Layer 3 of a small transformer language model trained on English Wikipedia (12 layers, counted from 0, width 128).
A neuron's activation on a vector x is GELU(weights . x + bias), where the dot is the dot product.
The model reads these tokens: " is" " bl" "amed" " for" " the" " inc" "ident" " and" " is" " ar" "re" "st"

The vector x that enters this layer's MLP at each token. A number n stands for (n - 500) times 0.012.
0 " is": 377,320,629,547,567,768,446,397,482,539,630,404,377,506,542,547,477,490,372,347,833,492,473,573,333,395,664,408,449,330,539,536,436,477,303,236,409,473,563,627,483,376,553,231,647,644,463,459,541,645,534,440,579,251,590,453,571,511,394,158,357,692,428,539,617,605,233,839,496,692,754,569,589,570,565,486,548,419,525,431,471,632,537,352,481,511,543,678,505,527,643,733,491,435,565,645,524,570,787,277,289,533,322,728,375,486,426,519,427,377,273,431,360,508,472,497,621,410,583,519,523,635,404,501,414,569,627,486
1 " bl": 387,538,346,632,618,679,548,600,621,531,500,291,447,510,401,546,634,623,354,515,461,490,421,614,559,380,356,386,652,345,512,371,443,460,425,436,430,467,317,619,455,515,264,136,530,439,597,580,600,323,552,341,519,269,683,525,924,360,324,335,481,662,626,375,598,628,314,658,664,456,517,448,216,507,286,534,608,691,589,536,533,656,543,534,567,565,604,506,645,415,347,639,636,519,553,528,314,533,557,575,595,487,267,582,426,654,664,473,581,543,342,487,487,606,630,325,350,265,582,637,574,558,543,603,385,648,462,290
2 "amed": 303,311,411,586,440,628,533,556,624,347,605,683,355,665,529,737,692,611,588,569,495,647,659,475,456,232,742,289,720,654,456,465,423,443,367,294,518,365,427,626,239,408,516,204,488,442,449,385,586,569,485,363,681,279,425,553,559,559,308,567,364,765,417,465,362,455,271,710,643,587,572,525,638,494,421,619,599,395,594,546,314,545,522,556,534,510,527,478,487,577,598,452,423,691,564,453,238,427,809,387,368,559,513,580,587,396,374,533,358,644,392,572,318,565,397,442,426,422,677,499,448,648,680,518,321,579,569,505
3 " for": 276,550,457,552,529,588,440,432,433,477,476,410,562,534,454,714,673,341,631,581,594,486,599,556,487,208,769,477,575,215,730,553,357,426,402,538,600,350,363,614,481,413,738,421,649,566,555,544,620,490,463,545,655,378,479,534,568,588,236,448,472,535,303,208,466,451,286,707,567,527,551,625,601,371,457,635,542,414,558,549,563,682,559,470,380,427,693,547,494,783,433,447,485,19,393,521,409,413,579,291,452,659,296,505,611,505,555,560,473,374,470,675,350,567,438,391,301,597,550,511,545,692,556,429,370,727,576,429
4 " the": 397,512,406,657,612,563,445,381,441,447,527,403,695,512,389,765,479,511,527,570,708,591,660,624,681,292,477,482,714,413,597,228,399,310,510,451,476,390,503,541,520,370,619,410,540,444,629,505,733,564,556,373,612,51,573,545,611,544,243,390,277,719,429,532,204,569,250,677,486,435,637,590,720,504,418,618,682,411,621,544,537,615,539,406,538,636,445,476,661,552,569,371,664,462,351,464,461,531,543,441,249,558,342,636,522,400,493,491,462,298,355,428,253,599,314,580,484,382,587,580,437,555,470,575,519,450,562,639
5 " inc": 549,444,425,451,721,452,427,339,446,563,403,658,337,539,357,608,510,370,381,676,685,623,507,695,564,465,671,371,548,311,559,532,657,551,500,557,567,429,276,654,814,381,344,364,598,600,579,495,635,672,595,459,488,375,593,678,478,624,506,121,258,619,495,429,588,626,487,538,609,391,624,436,381,365,441,418,597,630,503,428,662,554,490,461,565,574,664,616,406,705,444,580,449,273,467,406,271,557,482,272,309,488,387,567,484,621,513,336,625,485,470,462,485,534,409,515,299,508,685,501,698,484,457,394,405,670,400,95
6 "ident": 561,471,493,626,431,568,294,461,458,295,444,432,662,567,559,601,606,416,585,625,323,752,633,453,421,416,484,426,658,290,583,456,483,185,304,636,558,305,263,719,579,527,381,459,379,489,547,450,676,474,674,699,429,627,477,524,463,456,382,409,140,456,444,592,413,617,53,512,553,678,530,649,664,587,552,428,421,448,494,651,213,372,611,653,562,399,546,700,531,509,501,437,667,519,744,439,418,354,430,712,252,527,444,575,374,557,495,466,222,616,487,481,520,536,486,565,407,554,622,578,597,691,632,416,502,537,625,315
7 " and": 302,374,527,469,565,770,458,648,574,507,393,427,513,504,320,633,625,430,679,521,736,517,470,618,587,236,629,378,726,386,487,430,465,596,302,315,413,460,499,479,657,372,524,211,573,485,804,476,432,515,670,483,585,220,516,557,493,520,359,524,369,542,295,414,367,660,285,649,628,491,455,629,617,601,406,621,509,311,704,395,336,493,696,585,609,394,398,494,468,656,593,584,482,326,497,324,596,562,402,687,371,765,203,646,490,591,396,549,368,549,461,449,432,652,415,475,441,509,352,430,642,600,567,525,428,755,453,292
8 " is": 368,326,618,585,544,752,480,470,513,494,554,419,399,563,510,580,464,447,434,304,731,428,474,578,280,324,603,375,408,397,398,528,433,495,359,339,396,482,493,657,557,356,597,208,632,695,459,424,509,585,581,445,535,293,605,428,421,501,363,144,374,617,433,582,642,688,184,856,563,734,857,513,657,636,553,494,608,433,560,426,453,609,510,328,506,514,521,629,481,520,704,718,535,432,584,641,541,562,703,326,277,524,290,732,390,572,459,519,483,373,301,409,378,532,517,590,619,475,564,443,557,599,417,552,401,553,538,402
9 " ar": 492,355,573,540,718,758,213,544,445,405,383,412,569,569,299,734,516,586,534,635,614,549,509,817,481,371,593,380,462,262,473,511,540,455,383,578,579,560,356,661,595,326,436,238,585,699,495,417,527,296,632,421,511,391,567,504,534,408,574,285,300,714,426,480,746,558,185,411,442,523,578,595,454,639,359,584,595,813,519,491,491,536,500,466,510,453,595,598,689,465,321,751,594,486,603,503,264,559,381,571,494,499,230,568,495,646,645,505,459,437,276,259,556,694,369,586,331,458,563,554,329,405,492,398,418,475,616,416
10 "re": 425,458,719,584,373,510,420,562,323,325,487,398,410,523,500,404,503,593,419,344,677,701,643,531,418,285,607,237,429,395,694,470,524,347,300,659,595,502,693,738,645,333,340,244,628,485,853,336,732,322,623,562,826,517,407,449,598,569,341,483,654,615,462,503,568,573,219,554,662,596,607,519,416,468,482,305,552,206,479,304,554,436,580,521,482,417,542,455,650,439,311,649,589,548,643,446,408,430,493,600,344,469,433,388,496,582,454,532,413,568,566,606,526,593,577,502,382,348,541,610,446,521,714,381,726,485,514,322
11 "st": 358,393,446,721,579,576,308,344,665,218,616,435,505,706,690,725,545,474,545,704,559,580,702,610,478,204,416,661,716,467,436,368,498,269,407,506,443,518,605,639,468,461,511,349,529,474,583,427,842,295,510,509,473,527,298,645,499,465,361,472,465,537,463,512,532,452,380,648,834,679,258,320,581,468,493,271,503,434,310,413,455,384,749,645,489,541,541,395,598,413,363,713,520,308,411,411,312,391,649,565,276,494,571,536,413,515,591,592,544,643,428,543,615,623,582,376,563,359,555,446,432,501,455,623,544,544,474,373

Each question shows the input weights of one neuron of the MLP. A number n stands for (n - 500) times 0.00062.

n464 (bias -0.108): 421,632,602,609,412,407,724,256,426,469,541,450,468,628,250,483,532,651,615,653,528,556,394,511,431,395,264,331,355,569,430,470,418,480,461,725,391,676,426,368,691,451,486,736,491,519,596,438,383,579,596,519,461,585,595,580,431,620,604,562,530,606,295,615,685,542,698,401,367,531,460,504,426,400,657,554,536,739,763,439,520,604,487,612,570,449,509,591,443,357,515,590,576,350,521,469,563,378,444,609,395,559,332,515,665,329,527,722,378,489,424,509,711,512,513,597,536,398,483,443,526,538,512,559,448,438,556,346
On which token does it fire most, and how strongly? 9 " ar", at about 0.67

n57 (bias -0.052): 592,444,442,666,355,524,396,584,483,502,743,577,434,302,305,458,415,387,508,585,471,652,510,591,397,516,667,644,517,375,455,530,454,482,522,329,552,538,453,273,559,501,336,497,588,595,558,675,470,478,304,561,479,518,576,328,278,267,439,452,402,426,544,584,624,459,658,576,552,588,384,499,484,442,419,611,436,620,619,575,567,699,531,401,561,570,736,507,470,589,371,363,547,516,428,683,540,788,513,581,369,484,399,391,427,205,427,585,328,627,451,538,668,462,479,626,406,758,477,346,426,501,629,456,427,342,544,576
Its three highest activations, in order, are on tokens 9 " ar", 3 " for", 0 " is"

n470 (bias -0.059): 604,391,657,399,301,738,433,618,593,706,719,544,523,514,555,566,457,466,470,405,613,458,435,323,675,439,568,491,431,537,446,433,478,545,357,437,479,515,648,469,482,732,443,498,535,361,383,536,455,596,685,505,364,384,521,515,611,354,324,370,529,485,497,581,721,515,570,534,501,606,417,408,464,467,523,366,572,440,621,754,426,505,439,346,615,551,544,515,447,391,428,418,526,424,546,464,473,693,605,369,627,554,643,420,424,404,287,441,419,485,655,524,460,527,335,594,556,401,508,739,649,368,395,554,368,475,606,631
Its three highest activations, in order, are on tokens 0 " is", 8 " is", 2 "amed"

n13 (bias -0.060): 519,506,665,196,630,483,669,424,318,669,446,624,590,468,599,341,561,558,472,475,565,334,515,578,376,709,593,463,483,743,416,352,430,804,746,433,636,492,481,410,632,534,410,550,604,426,436,394,603,453,291,339,347,351,368,462,460,490,273,708,441,456,212,354,623,564,616,521,655,724,508,669,549,369,630,581,490,408,368,363,407,568,304,438,570,481,743,517,553,506,418,461,379,446,398,791,361,711,589,646,437,374,440,529,340,439,646,372,496,361,345,702,468,409,515,489,527,414,668,493,433,472,428,575,528,480,494,561
On which token does it fire most? 0 " is"

n180 (bias -0.014): 461,609,433,510,417,342,438,461,422,378,584,530,705,373,152,429,539,431,569,286,676,360,512,541,527,549,661,504,587,433,394,320,575,327,569,490,431,552,492,446,392,660,473,610,582,648,445,570,379,442,585,388,409,489,604,574,435,471,470,655,551,417,559,537,514,537,491,527,377,379,586,387,560,520,483,728,361,376,541,444,631,569,675,553,473,414,537,506,393,284,379,529,456,424,433,294,508,325,622,402,544,486,600,483,691,535,596,614,497,570,382,439,459,495,522,583,379,396,380,425,420,519,725,587,404,721,733,361
On which token does it fire most? 3 " for"

n401 (bias -0.016): 665,457,660,461,373,484,415,733,385,348,391,492,468,423,405,310,450,492,663,565,649,454,544,465,422,472,450,508,449,494,479,587,446,644,657,757,569,267,518,425,565,464,817,651,580,279,488,421,301,472,507,425,434,376,443,487,535,492,324,504,346,339,415,536,433,564,507,628,518,511,498,540,662,477,513,451,656,427,511,480,316,601,365,464,369,617,627,569,394,268,522,585,592,510,598,485,442,621,485,634,528,539,333,336,342,554,553,549,574,537,489,482,687,454,719,620,736,557,584,513,507,298,455,564,615,523,530,495
On which token does it fire most? 8 " is"

n102 (bias -0.031): 533,342,483,402,444,583,550,475,454,455,574,535,405,540,295,446,441,613,626,458,466,440,516,402,365,482,658,408,403,507,442,475,539,324,487,340,549,485,675,450,598,511,463,523,548,313,499,559,618,611,554,540,292,405,394,774,693,557,443,592,272,499,473,580,550,435,604,717,256,499,735,521,425,278,489,329,466,400,556,610,453,352,502,429,318,582,687,528,683,543,641,359,498,559,605,582,738,356,431,419,524,365,574,453,465,619,331,671,480,459,553,405,717,487,508,749,426,383,455,598,639,541,499,375,417,570,589,388
On which token does it fire most, and how strongly? 0 " is", at about 1.4

n157 (bias -0.040): 564,432,407,646,407,535,616,568,488,418,628,549,420,590,587,486,470,609,457,422,376,462,582,483,368,250,459,725,635,858,453,506,761,513,348,691,585,569,628,387,335,661,499,428,338,439,541,457,537,530,610,633,595,420,479,475,480,642,629,600,533,382,496,510,552,423,468,441,354,514,431,420,491,430,443,619,409,506,472,311,515,471,250,583,353,670,709,609,476,541,706,276,439,529,431,389,624,424,523,596,641,408,499,563,656,272,747,428,483,617,353,464,524,382,517,433,576,589,429,388,374,634,418,404,449,346,454,481
On which token does it fire most, and how strongly? 2 "amed", at about 0.71

n409 (bias -0.044): 534,472,607,441,520,491,565,542,705,555,411,371,506,508,542,556,362,594,617,654,557,613,455,378,473,248,490,565,450,433,441,438,622,595,425,549,446,513,598,438,683,476,538,584,543,309,474,353,443,613,613,559,432,365,613,482,536,552,573,507,458,390,602,528,517,559,401,650,335,444,768,418,400,468,334,661,608,513,607,387,607,552,393,464,463,460,545,459,270,212,558,450,703,506,581,424,606,559,400,354,476,639,765,570,647,404,550,641,550,452,487,531,530,493,552,646,606,304,338,343,588,487,391,512,438,502,373,489
On which token does it fire most, and how strongly? 8 " is", at about 1.3

n221 (bias -0.013): 459,396,445,381,588,425,573,645,457,448,600,399,443,543,453,406,519,536,553,441,415,476,575,585,396,205,631,466,461,573,489,383,478,372,542,413,554,529,661,350,417,643,317,630,771,619,691,529,576,491,682,506,439,469,725,413,533,690,443,547,434,642,479,381,475,292,664,538,454,523,284,295,717,403,647,587,609,570,427,620,365,672,375,433,546,490,571,402,520,469,521,480,423,532,494,555,347,602,456,624,564,435,642,406,464,452,591,465,353,483,401,454,479,324,453,527,328,495,565,362,471,503,517,508,594,636,477,557
On which token does it fire most, and how strongly? 2 "amed", at about 1.3

n433 (bias -0.019): 493,395,489,328,466,618,463,433,589,613,366,546,421,387,452,727,395,464,676,436,426,510,477,608,404,417,459,649,407,504,455,337,546,585,390,526,628,608,531,362,394,482,532,627,454,600,627,560,455,495,539,458,382,439,589,692,461,692,629,563,526,451,550,538,570,298,617,606,607,513,398,463,413,201,498,452,387,548,643,554,632,272,532,551,470,510,596,421,594,435,437,318,693,679,607,536,637,440,462,632,417,429,400,467,587,817,541,414,300,478,442,459,609,579,692,617,377,392,419,679,344,520,468,556,394,670,420,435
On which token does it fire most, and how strongly? 9 " ar", at about 0.52

n476 (bias -0.031): 458,543,567,532,541,473,599,695,628,518,630,446,523,412,617,394,549,526,372,698,342,608,422,377,616,674,427,574,663,512,400,505,463,663,538,463,533,463,581,493,398,680,475,301,530,553,717,502,528,506,600,599,375,542,506,394,495,661,657,362,361,505,448,410,479,566,418,291,435,387,481,548,400,527,476,450,546,515,351,360,542,321,302,501,539,515,579,567,346,570,516,510,562,506,561,315,602,424,663,468,459,687,373,557,519,318,549,419,683,696,616,469,645,592,576,346,618,496,468,279,580,503,584,599,351,534,527,575
On which token does it fire most, and how strongly? 1 " bl", at about 0.44

n29 (bias -0.045): 518,519,319,439,459,485,598,494,463,630,521,544,630,442,522,501,454,377,496,422,403,542,436,376,677,602,471,560,613,556,334,526,283,512,451,593,431,631,411,462,613,404,456,667,385,433,735,273,533,439,409,410,289,550,559,464,464,374,360,658,428,739,446,632,561,372,475,323,628,480,568,626,505,598,419,562,313,504,554,376,489,604,363,493,502,466,535,591,510,595,421,551,522,640,395,504,472,366,464,418,452,693,430,531,616,387,500,302,404,467,512,446,533,382,612,455,414,555,349,414,672,491,595,654,497,453,607,442
On which token does it fire most, and how strongly? 6 "ident", at about 0.32

n163 (bias -0.062): 430,531,692,574,470,506,539,448,616,550,403,525,403,487,348,643,658,410,429,381,278,556,705,541,432,516,676,643,502,683,325,571,533,452,387,610,365,393,508,424,364,566,622,473,323,467,589,504,402,459,416,752,501,531,301,533,449,336,505,648,484,387,475,490,388,744,358,518,561,413,420,483,510,510,466,526,367,617,426,521,643,469,691,400,546,472,477,549,492,382,674,580,501,696,287,342,537,763,473,437,623,335,486,251,451,403,479,412,746,511,578,537,416,445,550,750,559,498,587,435,471,667,446,607,460,486,378,420
On which token does it fire most, and how strongly? 11 "st", at about 0.15

n282 (bias 0.001): 608,556,760,420,409,484,537,496,509,504,533,545,530,476,428,455,547,602,550,385,533,421,457,387,394,437,567,484,415,387,579,606,566,454,508,480,387,481,686,484,416,555,554,496,399,625,355,404,569,314,387,639,499,483,395,630,565,436,376,494,376,502,583,391,454,278,672,475,456,373,475,488,485,429,320,357,552,392,557,498,399,521,365,486,563,453,557,493,539,367,563,706,572,531,518,533,683,451,658,570,423,417,525,431,697,603,653,466,549,692,464,416,525,635,408,544,586,460,686,365,502,353,491,457,386,500,475,419
On which token does it fire most, and how strongly? 10 "re", at about 0.58

n494 (bias -0.041): 633,677,613,409,643,406,668,554,645,579,603,633,480,506,616,619,276,470,352,561,398,525,408,535,572,576,477,585,449,401,455,640,452,478,510,468,550,619,383,468,346,795,602,435,629,413,489,330,542,361,535,713,450,595,525,552,700,498,463,544,552,763,250,736,407,365,598,401,428,500,354,598,582,680,573,468,535,278,529,545,482,450,405,389,427,532,689,398,532,510,408,653,430,569,428,386,461,503,702,558,324,643,699,528,319,527,360,273,529,487,392,413,448,577,387,345,467,379,370,456,508,532,458,518,431,632,552,461
On which token does it fire most? 11 "st"

n174 (bias -0.029): 459,662,331,556,527,591,518,448,634,646,629,387,703,596,460,486,505,533,511,609,617,452,595,305,291,632,445,439,481,514,560,502,580,581,552,428,460,439,516,626,472,523,327,658,465,553,204,650,447,493,409,362,564,544,328,634,495,377,411,350,499,638,399,450,561,398,544,453,391,541,585,507,430,446,524,559,625,636,613,534,582,563,480,462,409,516,447,372,625,593,485,521,472,437,689,413,620,351,428,390,526,440,521,496,698,531,574,445,460,478,567,457,377,493,488,597,351,547,645,536,401,421,501,674,646,575,575,415
Its three highest activations, in order, are on tokens 3 " for", 1 " bl", 9 " ar"

n59 (bias -0.028): 492,523,451,595,653,395,449,362,654,520,329,523,304,591,347,425,590,524,417,534,470,316,572,431,396,690,517,538,420,548,497,500,663,304,487,490,556,549,453,463,341,497,383,696,409,708,492,733,386,262,383,632,650,606,620,509,424,405,531,512,604,526,583,447,326,529,460,562,454,585,679,415,275,694,475,461,647,617,569,602,598,369,578,415,615,444,617,463,557,493,576,504,628,498,706,297,431,522,494,232,517,563,617,628,454,402,520,334,563,602,538,511,671,565,432,389,374,494,354,475,503,201,437,366,526,568,403,752
On which token does it fire most? 9 " ar"

n37 (bias -0.045): 563,520,461,405,511,645,628,394,664,362,394,416,289,685,421,631,354,668,514,370,469,424,470,638,456,355,658,653,205,491,451,527,354,356,354,483,426,410,532,316,613,446,458,562,631,401,231,691,494,445,589,548,716,524,318,574,482,589,418,502,643,552,551,593,605,661,578,420,430,661,483,346,346,463,513,342,527,551,491,524,597,539,528,446,661,452,616,547,592,563,661,270,636,575,548,598,640,309,419,528,543,565,338,281,406,459,392,672,596,391,417,613,457,420,600,695,562,694,387,475,500,310,495,532,484,430,504,279
Its three highest activations, in order, are on tokens 8 " is", 10 "re", 0 " is"

n153 (bias -0.048): 713,376,434,572,343,491,528,559,283,736,394,422,250,527,612,520,624,534,488,714,540,415,543,537,760,592,362,523,384,431,633,482,610,512,510,436,541,695,468,428,448,513,417,566,603,538,554,649,613,354,362,584,401,444,621,286,593,621,405,549,469,392,696,524,465,514,480,382,561,427,570,515,512,366,381,514,483,420,550,454,597,625,497,500,501,625,510,573,354,363,478,407,364,506,455,622,331,457,593,509,488,391,709,668,497,644,469,499,426,382,626,328,443,612,516,463,758,388,572,403,467,539,479,339,668,438,332,449
Its two highest activations, in order, are on tokens 5 " inc", 1 " bl"

n423 (bias -0.065): 547,423,533,443,555,276,646,658,495,381,268,538,595,613,386,522,434,618,549,418,561,338,254,421,470,485,486,393,390,483,342,445,503,463,502,571,562,497,423,324,479,447,617,610,403,552,479,383,582,451,573,450,486,468,628,622,563,331,368,727,489,546,442,550,442,517,600,526,515,458,599,798,427,450,563,754,599,437,625,636,376,394,535,492,456,457,580,342,512,476,716,226,602,545,689,336,643,651,576,697,385,428,684,302,573,488,561,632,452,495,427,719,586,604,278,378,545,662,480,590,526,532,517,679,346,465,478,459
On which token does it fire most, and how strongly? 7 " and", at about 0.6

n297 (bias -0.086): 391,574,446,777,298,412,631,546,553,444,511,526,351,381,142,411,730,449,540,477,380,381,561,523,389,474,444,643,286,492,382,380,396,550,539,94,561,837,457,341,376,339,437,410,525,452,513,567,411,572,487,608,641,613,620,220,593,611,422,529,668,506,586,509,450,502,736,568,449,470,590,532,409,664,428,591,207,387,470,431,684,471,543,657,681,494,574,272,493,503,373,498,554,654,464,601,438,679,413,492,533,504,488,505,587,433,520,642,453,678,553,639,503,366,472,437,303,728,475,477,591,552,389,501,708,620,443,602
On which token does it fire most? 1 " bl"